Layer 7 of a small transformer language model trained on English Wikipedia (11 layers, counted from 0, width 64). Numbers have three digits each and are written without spaces.
A neuron's activation on a vector x is SiLU(gate . x) times (in . x), where the dot is the dot product.

Input weights of the MLP neurons that the questions are about. A number n stands for (n - 500) times 0.0015.
n5 gate: 515581531622451673367315686536471545715363408458520566207692574302642413548304488760425529522466484516519576512404668547306333416525591364591449598596631541367520470468414614356604595462486531
n8 gate: 757460589509675742521779770562585532455480594281577211516520483517638621507445644504617597351479513511323312376389284249494568687563401582548612466447534419360448473490855499495383493410727598
n11 gate: 356433606472616558550462725251647336727415439728748594429535473673513461482513602518454358350266519506651396325385384368690729367582346745693545378730501400586279564404504615466533618433501579
n19 gate: 577200297367429414384774668428569442408717458609744568590490569380455441300398468317536470660631395496384422617488396678477512669491543472518127304530771508622406330584460476468294547412669447
n25 gate: 633671374686552568425654819558641569297438418743591534619414655412469457352481276664620424268594518618578412480393638475661463628464460451458371522353446339375499449440739282656793597280678896
n33 gate: 304630461485526470404502642390515457526389873615598451498386669724386537419439477531496455543640375641564628569511603607306313601524534481538586555426446385335358537491248475696631456523580504
n35 gate: 795494394593495280565677716589596574291716738520623659666573441419363620340605501709549216462760509511350555653501229568492656420298501411668417440594413371602570316328454443619271535383430374
n40 gate: 536217251205248422634352624506548610445611416594329375403563634439566598447655426375564598395601480472515436563393500255506749608324536465710532522599579450734200467392541404406474318367352510
n44 gate: 595574460354463569717536478317379735465584582630791419368307336302525254455344795373707584462429475634485225407407577600378488722456610648781374435469593520309345427291396514566324415520363484
n52 gate: 821428468449477378595454636623539517443473390642546548527546513540834300581586644496338564338457493562493352698465186321314570393573645469452376548739515117375556341504570477667451579419441731
n57 gate: 370601482770368512646789465641558513603520419711933639455548383407492605355337756457518463386677726483476363610648429489619245507461335404479495416397787354495428547618609534573538298386528384
n72 gate: 571311502247258613482407603585345553426765322631513211586534311333446212305323451645713405449505598415726311720695338365474532492439466360421476523699459533516337283577364703493905459470620401
n85 gate: 601357347599651510665561406517665475400584363605698660544360320576571553348362302323691418554496506669332417418262380555310636487101453434290459437786630579510469379363530134414330216409569457
n87 gate: 450433502239479402655599354158343688532563471379472496557556461356404535104659404496367485680776421495600678512557465526509479583427590729415440429553213311522719465633497478482524290362488469
n102 gate: 280322032224626648648700754489542720340394409454604537400471559422636494602520449595633636380543362312461661707540715504482478494491646457485481436444643460477529285605464760594525444430461793
n127 gate: 826369551534663437500259693526675455542542534508547450433274484528210442538577578558561383610535551495430594734327451330429729383494621669797287508613586298247274545757616720609516696406531596
n154 gate: 612560277498519496542436328228570664385568930377568532593354734403423281331322310480255650454584607917556522602415264300458474484305572535365507507601617641677292186544237475311456635622430415
n155 gate: 663359582452501447512547725278408576591568539458819560555480489450405379387268467498576379526362563430584454481387256446183597519457551547633231324550726248712624503639482702555650477381470354
n156 gate: 685600592404439664425433696443408540444518747225532716671329683443257577527487667507412373252512364589653403460328585633528462470333693532694664475374621388747233544542522396705711602423595378
n158 gate: 589591503288310573601570469382435580476434622636616459469624518589364337337543506566686550584478418693392420370651299505131409610391421462555409235552371340436563466433225410326501366530357556
n169 gate: 820638515419408558571531451516620656648481684532522371876587592480439637316521446436472593409294497489490394515427573582382631568342800674439341320453394618310384767450441572484520355563779620
n184 gate: 225448509360367519547533478537691443473390420412393347591610624723374469318187582505462424578593511405478584397425563332467826709223348231603335551706529420582472557526623538619390469257498604
n186 gate: 515523336438543614337606753690614588554532355408464555253304712406547403508507492159719428499374531557664385651725289406293500639642538463337754596568209353499390354370577424181314466493641489
n190 gate: 609432568701481614424603712668534728597456673612693386681314349299620588459399495559656395483736357277520294488426398521527503557426515488430429646367646630549644490707718419523472684444385744
n5 in: 552451737554308528559414631665493603516578623506424523347604525312483453546461592357441650639698655473543528601405598399568559710392251543512538343644563664595483350598480559266619524489567431
n8 in: 507473394469618476624452324629511410574542526493340351334550569447346615380354328423573629614468508516443514475646758610545208396520579464551304313311695319695304541453690613720609440428541485
n11 in: 479600481293494441326419556499507445410530439489461524378751474442588579513539676585771322356494596460602452365579396738498551533378562604286821480540577544824273364291450444552455393402416179
n19 in: 630379553424601577348567403628545421441537667578322690544474380486553486475430382400406405704694378511382559247588450759453360709584703756373445437563691863630418365269373491621455726470507422
n25 in: 483382392420604527427581641458414486192558342489756540456281699429369363772642589656617468554371536856445687522523421206656487568618519485714475372574465595553349359472585597489668677649528586
n33 in: 390668486440350598524585540110560588589580590899669316511360564563392351415543646482666482538488586622737611639407529414399462546408626469521569488530477373445506618643357364593458370372443536
n35 in: 249364622499522610670399607425443388554561298558509529349463581669473630461385664783600445531415662485386598507275587667358576325478547208407575668519608650680365571488572555523304484346489307
n40 in: 515364401348507408631588512607239406539358545492421648272676300585600671413673169510598447448468452307277578394480469514455586603362752540580632540691365521534415422303474498395656246568187481
n44 in: 540518506490270617704286224568505636349702590462694457385413534592527284539608452519529354668535616333488433636635732453320581482544547636763474729353448742466399855644598508558302423414486485
n52 in: 468532619609608533454550444575812577395559184614519358744363442441620752644421557437421344517369590607626489540337538344557699599534403616539215250567441495380548404494589692306532600408463510
n57 in: 763429621417626479438167424567567527329478625433282594372424514455591469683374453489566616608638326334545461581425606831492546279684700224394557437401455469568770493334366450614321469523438393
n72 in: 320457531802531516743527724493523487523510452379494507526440677445679566626796722319421500441630364358297635722547622259362625594477803509688553626449596532524582589828524413521536450605486484
n85 in: 565245387452260657582395320656761561211352431472276430505555126393676415517414352649713394482249331408421500758313352542486479636322605514441586536647594442503513614493493506661476549559568673
n87 in: 535623516633774510558467413341412425686403445536323580640333568304670512614479493518418579566605521341379629342500603232679430625626485630519299633418557596439477322510353418900582744397521476
n102 in: 441569263450420543583469863451687399717444126689487562523573394472594524416515396355487411498409249476470502653576610526639651425486651829496630633372609504386676456434624528419485578390400794
n127 in: 500569530209406376317637597545481309641780462352356283445453497803629419222496482433596432521576637212663610479370263679389453511504561564435414676562429351492659684573457340358395529486578423
n154 in: 472543328545449396614422274386420478363550531510675388376523597515353360435482563511398595604606473632699646418595614452370307561422553357347398426442437511437281271404368729082621330352728152
n155 in: 619648696522571692349385577501518364387488535328523618619611453619502446534478324574533386494382504237353649368394393541430578446595713521593530387437729374456647613494456607625498582494381152
n156 in: 701651335657448479342637273622480466578316648533476601724768456335464421489537601458361310594288525511594412647720483446441580548543507481333340537739363452685484310642660515595464344747366705
n158 in: 624430407282324636537455436596624549518570400152305567218508488530479409362658531476487580349644411325671411481479540376776617580406387418592573374494564406508708611541163708437504591607430450
n169 in: 481504651583621434672740583488422448549762410742515155469543258418635470394528644514438746481723374606666612768324644448701398387476421419653394602481573331510647452437513582238700485608607491
n184 in: 717559628406256523333407523417446739706494435717582479402592657533437429335503553435459452545307778599531774523569299603404554457652624402497557602596080618704430537602500693500377724538658628
n186 in: 561727613732374366435270305468525608319494417286550438755524376552264480525522560713447553473488434532715592363557677458577309643470627410465787492454443561438561450404314612418522358369366367
n190 in: 503425622617369727448663730830631595469409765597414499317404584306460653448554488352622505476469550401387272498417616301357670572638504564486391605601571577603403560522626425531449534415476657

Each question shows a token from some text and the vector x that enters the MLP there. A number n stands for (n - 500) times 0.0079.

" and": 563653584586688416445371591515616529393592569499450584545677356482501448598395434456495525388249499454494615618582712498481585623800729539547429394405581410630659534504329609516462477653532377
Which of these neurons fires most? n155

" ": 327427391523508564134447540475376412275494401589542454539489557513603551550460555614532588549384465334391606697336496590528526669537464581702545565518559535497669624412409407690503360719377534
Which of these neurons fires most? n102

"#": 265417415552376475546403455345340432399389533582378505382635490652519429495654474468445479768497508562436605407497295419404257500435541552557683522599375550434574447449653467459457585739501217
Which of these neurons fires most? n154

".": 556582497532537277432540552465393248648324500540688409281567481482426647587394677664454543520508426471572575493613743301578295426463566510557476485535303467517527514671491516691575615644332294
Which of these neurons fires most? n33

" c": 317457512431440500359596327635523454572544532541632445580680474446509594563421734626533622438497517567552423459484498594578499647396512512536463515582273387587632459610439537757545582781451753
The three highest activations, in order: n184, n154, n155

" Th": 364362530572521461445439633577566544368563434498527362615522269365512580388575636468603464646528406413474477439447363266585357564563458373454625639482315592563566433466513389458434525887561411
The three highest activations, in order: n72, n186, n190

"e": 427416553388591483399242603437657680448349587558550493347568470491670359546413450534448377605651658351193419532388355378555144427679529482469265490647604530356468638622549463556511421529412582
Which of these neurons fires most? n190

" W": 316445597543451681414540492516385521486504501590533158502566408443279626566404597510433491489492373358309601577529363596559496509632438459391452543424216609681553593466559481488559492679633742
Which of these neurons fires most? n190

"i": 533569574327534696439413480395311544508472621299426569412652329407598645573637421511465408408624471512475491497627559642684605480580573574659406592683294240514478585540733506670580509617379748
Which of these neurons fires most? n156

"ing": 501632484538742629481479651427646511260605452446424569527585422517645473423550398551443576421402434470577533460345580427387148316689492556372646609464500676393457405547570419530464555493266468
Which of these neurons fires most? n102

"l": 318560467468600603399389519599421471690292475422154577525467409468470545628584290441714518578414803459310412363486759620414370426617440333450570638451431528428530529473308613718547512584506434
Which of these neurons fires most? n169

"'": 541477466739503645600146462641425478530491411302696426375455341344730577623647500681625483628545515599475466567450439361484591493629600484516626643427370704671341481544654382618694611437581401
The three highest activations, in order: n72, n190, n5

" of": 476574564544662528562427573652639616469497637605645715402589462395620467550272595440478430422340522693419613609500621613508570464842541348503363545577341530650532510674452458378644597668504412
Which of these neurons fires most? n5

"on": 445728647569548592570551602486493572534777471586613544567601548473595457663441683703507548638529508514494541433431709606588504496721668220583542465462409504461448578574556602404389524674383554
Which of these neurons fires most? n44

")": 746563593483705330519395485587564253484586528485550200332475516571529458402594544481622523451419478353326716397583604533675692518421494590562475569442436536419434563445348503540355630700387462
Which of these neurons fires most? n127

"w": 361598598395553735347662429432571558489362440520629264563516394294643651613368365598298450392444443280350571453428584632425448326608532292395740679509470407611602553526637358317483565522585631
Which neuron fires most, and how strongly? n190, at about 1.9

" Re": 299530568369587531353252563663671489492593617688400517431558431590576460387445820525487469369523509433303553530486462492507301539619545328518369428606267476385530714603324430600500442574612648
The three highest activations, in order: n33, n184, n127

"ell": 446570631481659578618702373598312557549478329421353371429717407383302435481437503475510431484495446654396423550390472607447415493719447501664769703446506507522466541542429632724506659564283510
The two highest activations, in order: n154, n52

"un": 392509636516504547517529384678566461561495184457581542493749709536549614516603529478413657525357362444365534638699537488520507461799554587550600402628490588317513703470451596414386248495541558
Which of these neurons fires most? n102

" Al": 301561682466551452345315507460407422611648500530233539579512503593579477436509526536411577435369565546458623435596441397442295473615484485431515651613220508352479567564211630801491460596521551
Which of these neurons fires most? n33

" Un": 312498658230674409514607459396619431438569448442409686588528554486434706669751554549564548511456562459498575377416754421429294511489584657418494523574247623517422378421373335564656623563529457
Which of these neurons fires most? n87

" was": 453457604499770706359534585582587130552408507489428460503575516446513466494385548692580385603336558217434657490448428574619739477477551470458340456445596529689726278481409464388619511477648562
Which of these neurons fires most? n155

"ong": 593590682504533663508469398496382518431475435514601443555481432478535322301379510619441570501539453296696497484278460418503362433648682423610863464566437609278452975352524513422464629538485417
Which of these neurons fires most? n44

" were": 485522660471779629288471435664578250514372515473400423582546480453522443460364517668633406574268561225501617503406369537621795483459598382565418464466491450714707325491396465442635566483590593
Which neuron fires most, and how strongly? n155, at about 5.3

"\"": 678576465538563382702377527675438235492437291442481490378550543530537639266541654491485684539485389492611762494561499445632620262484601403671329681569486597570493632414484526496404651555421339
The three highest activations, in order: n127, n35, n40

"\n": 471411390473540488634462447419425308500526638551250302490481299490548634425412650520496591450546506454182566469701681615468674501473463578489645421516489460566489761496555404506572471870586513
Which of these neurons fires most? n169

"an": 473493610475528716521801533443333482511418595482413607494662604508548618661373719495642525716507447551253504516329446578524211486603624320828586530433542458460497631355397339301432405507545397
Which of these neurons fires most? n57

",": 498576665530594468327489542376581501463407384586600310553720535550440422519336722540589704490319490387482698504744567546623588650617556552592607475466566366461484636522477430547687678704524453
Which of these neurons fires most? n11

"-": 539484533561571432300326599501639335406512426522245581383577339522480475432433496529448415525462436620480552554635650264525645484697413669341581464419652556378633486504531558605487362816587383
Which of these neurons fires most? n184

"il": 534471540345763608472531467569324440515500284475447578631705323353328491623408624540481523471590365458530511449445757731324380479614403673656634651432468499551737631603420405606435445404320485
Which of these neurons fires most? n87

"ec": 515403416667355766416578532581472378393439345594453519675666645338557597569549518513584518309663517613462444468592597379717598422650547272511521633678323365641475325566521284522456654472556722
Which neuron fires most, and how strongly? n25, at about 11

"us": 511563639336435603574485275562507345472475601409295367315599586613431370620500690426516384838775586399384569568329535570644432470598572529539797558490661519498506607324668332386581523414446626
Which of these neurons fires most? n52

"h": 294361548397486511518616473475615561341522568625492556653763306508516511628406384480466415432513529304483445365501395548673158531543396584574449465356504482506486542706352657604402661552440340
The two highest activations, in order: n19, n155

"ain": 493818605484553571549542390416451446564622655374676396459652653577463551485458624680502539436528616573579639453464475556591493361761627479523613697647426498459498576557449604500419519571279527
Which of these neurons fires most? n33

"y": 606667505494530577700518666392352444364424468347595402511565463593396493491427197631456449558325510345434428653590311436403421484714565303482559499420523386424591798651441741592386751471512588
Which neuron fires most, and how strongly? n155, at about 11

"ro": 418454563820680492448790632578501469671702407410563727488593454681542309567595346639486542563461607224344394314414697648399470532601517468397401484443419678564531623682414424397474566402535561
The three highest activations, in order: n190, n19, n33

" in": 539474513560675758445360475607426409529487407624564886437674462513542417633306679598457437276411463567586445513565808441372485611698541453486555511502476523542505718504489572335711598587614450
The three highest activations, in order: n5, n156, n127

"t": 373599378480682551479569440458705473242557571549529628405566512374576627676409139551396656312537338375294425314305635632602456573616535459588561448520439391622541528490498373519377464606381366
The three highest activations, in order: n85, n184, n40

" from": 624542541545640534488257599607475489546436550612491765631542417491514493527288556520424465368348559478467742534499725651426341685774607432421479584506477517613595675526597499475617612647609379
Which neuron fires most, and how strongly? n156, at about 1.8

" l": 178486495441537366390416442577387632652418537568383517635624422503459552466375616519523643450389624334465565269464519493488502607581410603565541617516378570568559570390404366621587560744442585
The two highest activations, in order: n184, n154